Layer 11 of a small transformer language model trained on English Wikipedia (23 layers, counted from 0, width 128).
A neuron adds its activation times its output weights to the MLP's output. To switch it off is to set its activation to zero at one token and run the rest of the model.
A neuron's activation on a vector x is SiLU(gate . x) times (in . x), where the dot is the dot product.

Input weights of the MLP neurons that the questions are about. A number n stands for (n - 500) times 0.0017.
n48 gate: 460,554,773,338,398,664,550,350,239,415,629,406,392,417,522,554,460,223,437,504,595,596,387,442,571,803,422,505,267,352,562,424,379,500,419,486,437,634,486,260,500,418,532,153,451,349,562,748,575,633,527,677,594,190,514,587,662,820,491,447,446,156,536,440,820,250,469,350,396,588,500,740,654,362,292,664,607,590,373,237,564,671,573,575,464,568,195,447,531,518,291,285,688,561,699,623,393,582,505,536,478,486,691,290,464,234,762,376,586,495,228,597,532,738,518,468,370,688,446,743,771,481,425,280,642,713,468,379
n60 gate: 572,554,627,744,509,707,431,528,741,564,439,626,443,98,393,801,348,353,724,605,655,440,523,514,224,323,366,565,441,568,378,391,575,486,586,271,486,120,731,552,352,665,486,441,558,604,500,441,136,486,408,578,604,341,532,398,627,578,478,753,400,710,772,574,702,441,582,652,632,257,671,536,788,594,981,357,424,427,766,462,514,377,440,629,568,472,445,662,558,594,651,568,545,527,322,588,590,642,317,472,295,330,357,421,341,473,23,458,284,646,500,486,592,571,717,472,559,464,645,321,509,294,576,376,611,452,440,473
n118 gate: 703,505,605,478,659,635,621,699,897,271,500,559,355,476,563,624,640,764,352,720,436,621,315,623,541,617,262,861,788,124,600,596,217,257,482,435,353,518,439,591,514,361,752,445,432,382,622,642,351,305,402,403,610,693,495,645,514,518,572,377,749,662,441,561,538,208,431,532,624,476,211,173,648,292,588,486,346,642,174,260,477,643,608,437,391,537,596,505,325,621,552,363,445,697,500,472,731,338,335,709,518,505,454,570,289,486,618,640,505,472,607,325,796,410,491,547,596,382,518,518,400,613,590,706,309,562,663,261
n164 gate: 555,606,472,500,688,345,462,533,514,551,591,436,745,519,391,486,359,599,827,570,677,524,523,403,94,376,547,220,454,356,528,630,599,542,779,196,71,537,434,665,363,392,524,309,637,440,509,453,605,541,481,425,296,365,571,676,630,95,532,307,472,372,458,84,577,454,593,430,290,328,500,325,743,578,463,467,495,505,587,641,509,346,287,602,713,439,500,757,627,646,404,449,463,759,449,533,427,612,667,604,491,585,528,368,407,472,440,571,528,500,228,644,425,919,340,433,310,491,417,377,261,108,455,681,340,545,217,737
n203 gate: 449,363,491,482,392,630,553,452,452,320,836,603,486,597,319,467,682,557,533,600,719,799,820,410,571,679,471,389,642,803,275,329,491,495,282,490,257,255,678,589,799,686,674,452,463,458,528,562,659,519,481,615,443,595,466,655,656,681,347,411,433,616,632,432,559,439,590,562,343,310,341,430,409,121,438,721,664,495,530,520,481,457,544,515,344,808,500,449,264,830,637,689,321,329,381,639,598,576,451,312,353,519,380,206,533,681,561,877,524,745,592,441,385,249,712,178,613,429,632,579,369,524,375,593,707,312,18,358
n266 gate: 469,416,416,539,412,293,441,850,686,464,482,513,440,322,613,504,352,374,487,705,304,387,460,301,288,514,505,482,314,522,491,304,431,149,473,594,201,403,640,602,428,518,423,576,491,293,465,411,399,685,243,415,447,504,568,405,362,754,709,372,562,675,567,337,546,509,447,639,500,541,708,588,732,421,446,653,377,482,649,635,310,665,477,929,398,81,678,645,270,596,183,394,451,352,473,563,724,437,518,405,309,554,667,482,598,464,403,355,491,219,751,532,590,478,554,418,425,253,407,583,641,573,422,543,500,500,957,278
n288 gate: 440,407,208,622,564,231,476,420,661,700,419,537,317,409,445,616,399,401,477,500,309,585,660,523,620,705,448,557,472,579,500,816,316,676,574,481,472,440,817,549,614,448,528,668,248,523,403,309,528,739,590,570,361,514,741,400,556,397,614,463,589,687,416,424,548,472,259,228,705,447,594,417,626,647,388,608,344,579,335,568,472,182,372,520,384,533,560,564,623,559,423,398,519,577,308,514,758,927,409,335,509,552,608,708,574,467,403,552,975,19,554,490,645,486,486,476,514,435,292,468,187,270,609,518,212,140,722,793
n48 in: 616,409,317,669,706,304,629,608,256,892,280,682,559,783,475,250,295,686,28,444,541,407,233,693,566,417,500,505,353,617,551,663,697,520,332,145,546,840,635,489,531,351,464,301,796,298,429,546,435,127,526,474,592,587,552,516,475,781,515,505,648,605,246,505,479,672,520,418,439,160,438,424,731,299,187,438,273,541,633,564,200,306,349,650,348,443,464,495,420,250,611,378,795,380,643,402,455,623,516,376,408,634,381,412,561,643,500,671,299,373,714,579,269,140,733,269,627,525,464,666,192,637,735,525,619,470,723,342
n60 in: 226,584,744,404,467,419,324,543,716,434,447,257,734,582,892,509,532,267,604,453,675,357,576,519,579,673,782,764,561,509,635,425,200,772,293,410,585,870,333,544,452,519,270,693,403,472,486,269,955,486,209,771,439,585,347,587,533,401,689,500,680,366,416,572,553,472,322,576,434,693,705,649,580,695,481,600,202,688,707,407,342,424,615,539,355,567,580,584,546,777,549,800,711,528,524,514,728,486,737,830,401,667,381,510,528,424,523,697,576,519,587,582,457,297,481,515,594,594,580,528,561,689,472,716,720,468,581,420
n118 in: 437,554,367,548,559,260,420,400,354,707,571,662,595,348,427,629,500,345,540,629,792,254,151,564,206,394,600,445,761,653,436,599,576,170,302,216,579,480,716,634,379,485,676,282,738,471,734,743,749,647,665,485,337,436,475,394,673,550,399,338,232,471,544,414,383,441,761,525,530,480,560,363,674,944,510,370,656,692,655,226,701,426,389,407,657,550,564,846,510,219,607,554,200,490,490,325,466,520,358,340,653,295,590,334,411,574,412,409,570,556,452,872,166,732,455,485,338,245,554,588,588,698,684,370,631,543,465,915
n164 in: 717,691,346,459,385,571,746,542,419,570,423,398,361,534,592,636,385,325,650,322,594,528,462,630,426,543,581,161,551,416,287,589,572,514,612,849,434,528,666,671,343,302,481,481,251,194,800,411,449,546,614,783,514,612,718,734,663,537,171,458,538,353,360,295,471,388,505,401,552,749,453,366,345,242,801,264,440,696,671,534,353,716,262,250,435,410,575,362,368,381,563,514,584,372,481,315,616,641,702,396,738,666,746,415,589,688,509,224,387,621,427,539,726,427,272,235,360,625,188,334,616,259,601,537,567,437,714,411
n203 in: 395,580,646,431,580,464,510,653,304,126,573,264,519,474,490,318,485,250,322,642,622,618,531,278,590,371,464,283,973,631,465,571,441,303,60,750,353,465,644,680,258,597,474,434,395,746,230,465,540,340,413,556,586,525,747,629,641,647,624,229,434,411,429,407,344,425,616,526,312,443,613,350,342,390,256,331,655,641,363,305,372,261,392,574,641,469,323,445,283,490,401,787,273,574,307,838,805,429,562,864,323,433,398,356,308,378,340,598,756,374,515,354,923,505,402,745,354,676,575,520,525,719,584,880,757,500,341,535
n266 in: 755,500,519,313,296,424,562,585,548,664,654,654,545,157,173,458,615,752,339,458,312,433,571,439,467,510,619,639,220,631,323,354,645,355,561,500,231,313,490,377,433,642,218,476,486,332,477,274,347,821,500,547,477,326,328,658,514,514,312,654,415,403,673,567,481,351,556,642,646,322,572,658,500,852,590,319,523,547,873,657,386,335,375,599,808,605,725,583,307,468,597,318,392,560,311,714,630,680,674,524,233,134,605,557,556,674,351,548,519,257,628,776,420,468,715,423,346,393,224,273,681,592,514,440,543,550,600,368
n288 in: 427,383,598,710,626,182,460,559,375,701,485,855,589,697,457,588,389,381,505,716,416,595,352,339,481,681,709,550,515,701,432,603,675,564,436,495,480,451,231,854,450,218,390,677,495,417,345,505,757,510,336,416,539,848,869,355,358,195,524,583,682,857,422,595,596,510,412,767,584,440,659,393,456,587,535,460,553,765,367,520,590,372,625,495,402,406,554,660,773,356,485,534,451,644,397,78,704,480,525,759,706,490,361,640,824,293,248,465,644,525,385,626,841,245,126,591,427,519,661,476,447,561,548,543,355,144,335,647

Output weights of the MLP neurons that the questions are about. A number n stands for (n - 500) times 0.00088.
n48: 556,475,425,546,444,503,496,750,652,543,646,751,474,599,386,511,405,486,571,397,334,562,635,557,680,570,436,455,485,617,617,277,525,706,428,471,500,456,508,518,497,426,615,785,653,575,480,642,523,518,559,533,742,310,638,504,546,639,654,492,478,551,643,466,99,705,460,520,418,594,496,471,581,611,303,736,526,599,385,784,537,387,581,636,439,24,611,640,549,510,524,401,572,408,552,218,583,453,496,263,455,594,341,438,503,496,280,342,403,492,462,603,660,560,333,405,493,414,518,404,375,601,472,471,475,282,496,598
n60: 440,333,262,351,533,363,568,418,426,407,651,395,689,599,500,379,588,322,358,679,618,514,535,539,486,638,452,557,416,635,269,642,500,514,566,643,381,349,569,614,555,525,473,511,504,479,533,511,238,841,521,245,367,483,554,572,460,457,465,466,486,608,607,383,680,362,438,422,561,520,659,342,305,317,515,440,735,483,526,239,450,523,443,661,353,671,534,440,659,520,529,429,551,490,582,457,417,311,493,534,489,553,514,474,470,599,478,776,632,563,775,333,416,381,686,662,538,573,598,335,360,540,366,464,573,655,560,402
n118: 553,493,421,510,584,644,519,445,447,493,456,480,620,448,591,294,400,306,642,538,352,566,460,345,368,667,334,461,369,632,390,339,533,500,514,673,367,603,473,542,555,365,682,737,468,644,322,419,665,617,456,489,588,357,553,285,370,336,652,579,515,317,784,531,512,189,675,720,402,292,628,404,451,423,585,437,638,615,565,439,357,500,412,468,558,640,630,584,409,414,424,704,515,421,534,356,540,382,575,194,473,544,291,316,528,474,450,560,635,312,382,568,434,544,460,500,293,486,415,400,349,524,277,521,592,547,314,276
n164: 549,409,274,576,646,670,569,430,755,553,420,166,579,420,562,455,616,746,376,549,529,476,503,311,653,575,377,648,691,341,388,500,487,556,363,392,402,490,531,627,456,404,365,458,551,606,406,621,292,655,459,520,336,378,575,510,278,526,486,287,595,738,546,472,693,447,639,515,341,639,463,425,617,511,772,469,596,605,362,535,317,526,477,523,371,419,490,435,570,646,478,456,521,434,421,538,496,564,497,369,567,332,541,554,606,473,349,580,414,363,503,526,483,618,353,364,370,312,368,621,530,625,429,492,490,425,493,476
n203: 389,252,465,747,476,379,776,591,420,688,722,585,552,363,764,364,366,442,573,429,367,233,475,513,319,368,581,469,632,683,608,708,585,411,425,504,536,348,563,535,765,679,607,601,577,574,500,360,463,421,602,478,420,606,612,500,358,503,551,173,511,541,763,693,532,635,420,606,482,745,768,547,507,519,428,598,720,584,575,429,452,393,458,603,312,715,447,641,515,405,453,602,706,497,493,563,430,579,455,437,564,453,431,427,462,438,455,531,334,515,485,655,615,500,504,522,386,582,464,406,472,507,573,361,651,403,380,504
n266: 607,418,481,623,366,513,427,399,427,397,589,434,669,177,531,401,453,232,460,522,477,435,439,596,721,497,504,469,519,605,404,515,549,559,547,575,594,708,712,834,553,471,442,504,531,504,550,432,313,393,576,500,513,452,930,714,507,633,525,312,525,264,682,271,367,479,210,590,493,603,436,680,438,354,635,417,569,434,421,522,646,666,334,380,500,523,394,493,541,513,638,554,541,544,431,611,624,295,559,629,504,581,671,367,367,417,575,512,676,259,633,570,414,555,625,597,578,375,338,696,385,517,490,651,500,521,518,582
n288: 328,621,400,461,507,440,642,685,472,391,253,435,544,424,616,482,389,649,482,470,712,622,486,480,493,455,528,599,620,530,523,580,511,283,544,410,543,235,604,669,450,314,350,634,546,328,467,477,448,596,489,257,494,544,595,257,303,673,388,362,630,359,538,519,652,905,520,535,376,538,344,435,387,350,397,460,322,556,605,463,580,476,469,675,700,554,461,808,719,651,654,522,388,507,544,452,488,310,583,521,470,558,453,318,421,634,273,492,515,580,530,497,486,281,391,486,609,402,475,485,341,425,442,541,610,362,475,564

Each question names a token from some text and the token that comes next. It shows the vector x that enters the MLP there. A number n stands for (n - 500) times 0.0074.

Then comes g, the gradient of the next token's log-probability with respect to the MLP's output, scaled to length 1. A neuron's effect is roughly proportional to its activation times (output weights . g). A number n stands for (n - 500) times 0.00072.

" R", then "y"
x: 163,517,296,616,477,525,553,528,552,529,593,677,490,701,556,585,381,649,510,648,637,329,485,445,328,510,665,417,689,572,477,443,531,585,505,365,656,556,487,481,666,446,479,825,535,498,443,744,370,405,653,386,338,451,454,456,545,203,508,474,557,457,423,705,486,476,430,493,590,689,398,488,359,471,315,665,442,671,824,700,440,579,537,425,788,315,409,415,584,211,501,303,487,513,501,670,715,373,343,471,449,452,426,642,694,525,523,577,563,657,531,307,584,595,446,459,460,462,532,438,403,497,524,450,578,509,532,697
g: 369,383,180,552,260,576,651,534,435,375,657,457,596,474,478,474,592,555,415,480,616,393,340,610,371,473,370,626,523,539,498,442,725,321,481,202,248,443,536,422,555,562,703,578,561,542,561,350,370,384,467,636,507,527,601,446,542,546,497,400,502,437,502,453,454,615,365,629,636,650,221,567,625,452,424,348,494,362,354,630,747,435,472,562,537,463,475,452,501,738,499,632,499,239,400,593,469,327,409,510,443,412,631,659,483,688,630,338,682,553,384,357,535,537,198,448,732,473,403,357,617,467,738,389,598,526,651,294
Switching off which neuron hurts the next token most? n288

"st", then "ow"
x: 633,518,328,618,447,444,570,514,307,414,624,459,504,467,478,524,615,416,772,653,523,429,786,447,750,523,782,484,717,654,654,438,517,211,488,142,508,299,500,514,651,536,400,763,575,284,502,434,588,649,523,457,385,427,448,453,502,738,411,463,564,337,419,283,510,572,520,657,547,711,477,651,377,765,403,630,357,345,522,649,310,558,587,526,543,370,453,561,385,372,540,436,484,419,401,785,441,319,479,513,401,502,307,433,491,428,450,502,388,669,514,536,480,616,548,493,553,551,433,637,367,466,452,327,548,417,745,479
g: 268,312,503,561,521,382,392,565,501,513,510,284,387,347,580,641,489,602,468,580,523,410,482,507,441,603,312,455,657,443,131,582,504,588,437,465,584,758,649,424,337,482,525,874,476,709,528,545,344,380,594,616,648,551,514,391,420,613,199,545,691,355,592,361,600,469,471,616,486,623,367,413,423,433,538,468,522,515,496,392,477,462,570,551,657,560,646,571,594,498,654,329,435,626,632,692,585,224,489,271,515,331,635,705,463,542,572,450,417,381,522,503,564,415,644,473,537,357,398,315,554,697,511,291,531,745,638,598
Switching off which neuron hurts the next token most? n266

".", then " c"
x: 408,633,415,656,410,464,434,362,339,523,560,456,515,797,719,495,524,634,603,451,617,588,526,326,418,427,504,496,532,468,458,442,446,568,334,423,595,420,529,290,467,513,358,621,693,428,268,541,596,458,407,394,352,400,605,578,566,305,581,629,551,364,575,456,481,407,498,622,528,600,360,417,614,414,605,406,474,580,594,550,418,646,399,352,354,311,579,90,369,539,533,720,668,196,371,676,759,213,423,549,593,217,529,488,462,433,663,682,524,680,729,283,570,460,506,537,524,684,539,426,537,410,393,541,513,626,430,643
g: 769,306,376,494,299,637,507,753,329,359,635,408,368,580,608,506,357,390,552,480,439,591,358,347,390,462,748,483,440,483,486,718,537,381,520,550,471,396,680,431,435,636,617,537,509,602,451,689,463,513,449,516,574,346,445,769,649,504,467,374,396,589,527,521,367,620,590,692,319,329,526,365,485,733,363,521,578,685,303,406,673,434,445,634,655,549,514,538,731,548,506,371,529,410,561,281,561,467,439,513,553,797,459,477,396,669,438,502,359,671,644,439,651,491,728,536,389,463,569,261,474,359,457,768,474,346,440,537
Switching off which neuron hurts the next token most? n203

" W", then "h"
x: 394,616,324,659,536,500,475,670,634,633,486,629,541,568,615,499,417,652,731,546,537,262,578,533,452,580,648,363,647,721,536,348,598,452,511,458,552,357,579,299,494,372,432,736,518,584,479,808,620,578,521,540,243,387,480,485,567,195,483,546,414,446,449,585,574,499,439,466,595,752,429,594,442,481,394,759,481,445,836,669,292,613,424,365,609,283,454,443,515,314,550,344,575,506,532,614,593,414,434,494,344,358,396,636,726,511,404,608,663,560,610,382,617,468,457,475,445,523,444,501,419,423,611,161,503,620,592,725
g: 533,324,296,499,545,539,787,595,308,562,417,659,490,387,349,574,405,668,289,540,335,506,549,512,426,267,630,555,587,625,579,640,854,610,394,502,404,573,467,610,672,524,580,333,381,787,451,515,580,389,477,563,475,327,416,480,381,331,528,273,366,524,672,364,467,430,364,392,738,672,594,475,558,571,416,573,637,401,399,275,495,505,382,470,349,623,516,586,613,601,510,507,626,601,416,456,583,536,408,588,415,334,359,485,609,487,617,416,486,657,560,127,303,611,692,448,513,433,396,589,518,352,397,574,617,447,535,325
Which neuron, switched off, raises the next token's probability most? n288

" of", then " his"
x: 521,571,780,661,380,449,481,452,538,597,603,856,497,461,717,491,460,773,410,329,450,300,478,437,427,472,397,606,755,459,693,630,279,597,515,154,529,430,732,503,557,521,321,524,542,457,481,529,476,530,647,464,625,502,507,575,591,372,274,569,581,397,752,505,312,599,420,569,457,684,349,496,340,469,351,361,328,501,478,507,403,575,482,500,591,467,694,351,430,530,390,386,637,587,389,499,658,284,409,469,495,540,439,360,581,545,554,673,534,614,623,405,593,380,576,550,607,616,584,569,318,264,563,478,689,528,634,592
g: 434,341,572,535,515,655,413,592,355,848,352,610,560,440,265,541,608,498,486,600,462,671,429,473,586,503,457,482,628,434,316,633,359,238,717,497,429,555,502,491,389,547,675,303,641,577,570,373,394,522,551,581,419,304,442,598,550,659,727,595,383,386,579,751,605,443,407,226,621,840,291,583,556,471,518,674,494,329,537,464,316,371,349,666,497,494,412,487,462,364,509,374,503,677,540,661,350,579,563,485,538,611,573,614,560,444,594,530,240,514,353,441,474,592,539,540,673,491,545,650,447,663,334,716,397,593,637,550
Switching off which neuron hurts the next token most? n118

"um", then "p"
x: 572,574,399,608,590,409,566,459,516,652,670,535,705,545,569,478,604,586,584,391,619,606,546,450,462,730,477,122,698,276,886,663,599,613,493,528,485,340,421,380,454,419,341,556,707,393,506,674,522,309,549,496,694,321,518,438,661,433,467,466,439,406,454,465,513,613,761,679,418,730,488,387,342,596,569,541,331,529,388,447,478,574,375,352,606,455,300,373,329,449,739,334,409,650,342,384,569,283,477,503,682,420,442,603,761,413,677,447,683,649,470,490,406,422,577,514,473,522,470,472,542,354,395,571,532,650,552,520
g: 422,470,506,483,602,658,591,739,386,539,676,550,689,620,455,464,445,507,406,419,472,605,554,532,324,412,360,530,592,402,543,647,464,430,429,400,595,300,502,353,491,351,519,516,383,521,625,282,204,412,530,449,495,712,379,542,603,577,676,436,599,584,675,484,707,339,560,162,447,500,412,478,442,492,456,575,593,472,459,632,807,623,549,457,345,686,592,502,576,450,541,491,700,558,256,467,422,336,527,503,610,191,455,484,571,576,514,310,591,492,349,461,446,541,408,522,264,377,229,708,613,745,577,294,447,487,510,726
Switching off which neuron hurts the next token most? n164

" W", then "ill"
x: 362,671,290,651,530,548,484,673,611,574,509,625,540,582,569,545,483,662,724,437,433,224,586,505,469,565,640,380,673,678,505,303,555,532,571,444,528,367,540,374,480,351,471,715,546,574,505,726,590,552,534,543,274,398,419,509,561,308,509,538,403,421,437,579,568,532,401,426,588,665,424,568,500,512,453,737,502,466,802,677,282,625,388,422,653,319,532,454,453,253,585,273,563,481,589,612,578,403,419,443,394,289,410,640,776,518,504,530,674,524,673,334,622,516,505,498,489,517,502,574,331,335,541,93,537,662,614,769
g: 370,657,385,379,434,430,311,564,456,515,445,249,320,233,490,457,412,205,557,511,546,263,639,366,537,599,544,570,503,390,507,477,454,413,640,684,507,529,462,666,401,392,634,694,588,523,619,576,484,332,447,540,645,672,693,608,260,594,660,629,429,479,481,444,580,293,576,415,532,364,687,833,409,674,411,649,597,483,612,565,558,551,449,675,641,436,358,390,686,653,449,494,697,578,709,496,218,445,490,487,304,633,480,444,482,483,468,572,541,571,341,572,500,580,365,502,239,579,601,671,331,618,602,576,537,567,440,554
Switching off which neuron hurts the next token most? n266

"ts", then " |"
x: 453,476,416,600,633,275,665,574,279,746,474,455,473,374,635,515,425,752,519,706,331,290,556,306,386,288,592,389,540,591,452,276,611,387,383,456,561,450,610,341,383,529,389,561,590,464,366,549,483,606,407,533,566,334,566,487,633,400,611,553,493,534,705,452,572,574,351,583,340,633,388,304,376,543,533,574,455,421,672,726,600,517,419,483,604,419,540,678,505,324,589,391,464,241,419,812,497,500,507,612,404,476,561,574,446,488,719,480,455,675,688,356,523,315,587,586,494,681,681,666,536,258,634,351,585,433,693,548
g: 564,467,624,325,454,630,481,430,614,703,467,337,626,341,566,626,415,486,612,533,517,456,500,489,522,488,472,427,523,581,264,426,633,647,477,493,624,671,525,552,778,556,496,465,412,633,535,463,558,517,555,384,490,709,322,665,705,646,767,565,738,519,521,593,444,265,264,438,498,555,315,541,600,658,601,484,475,491,769,320,578,626,705,543,565,645,527,560,361,481,416,363,384,411,419,494,343,591,404,475,364,570,486,547,208,449,194,498,373,431,586,187,403,318,583,349,595,478,435,473,569,427,629,474,365,263,453,708
Switching off which neuron hurts the next token most? n266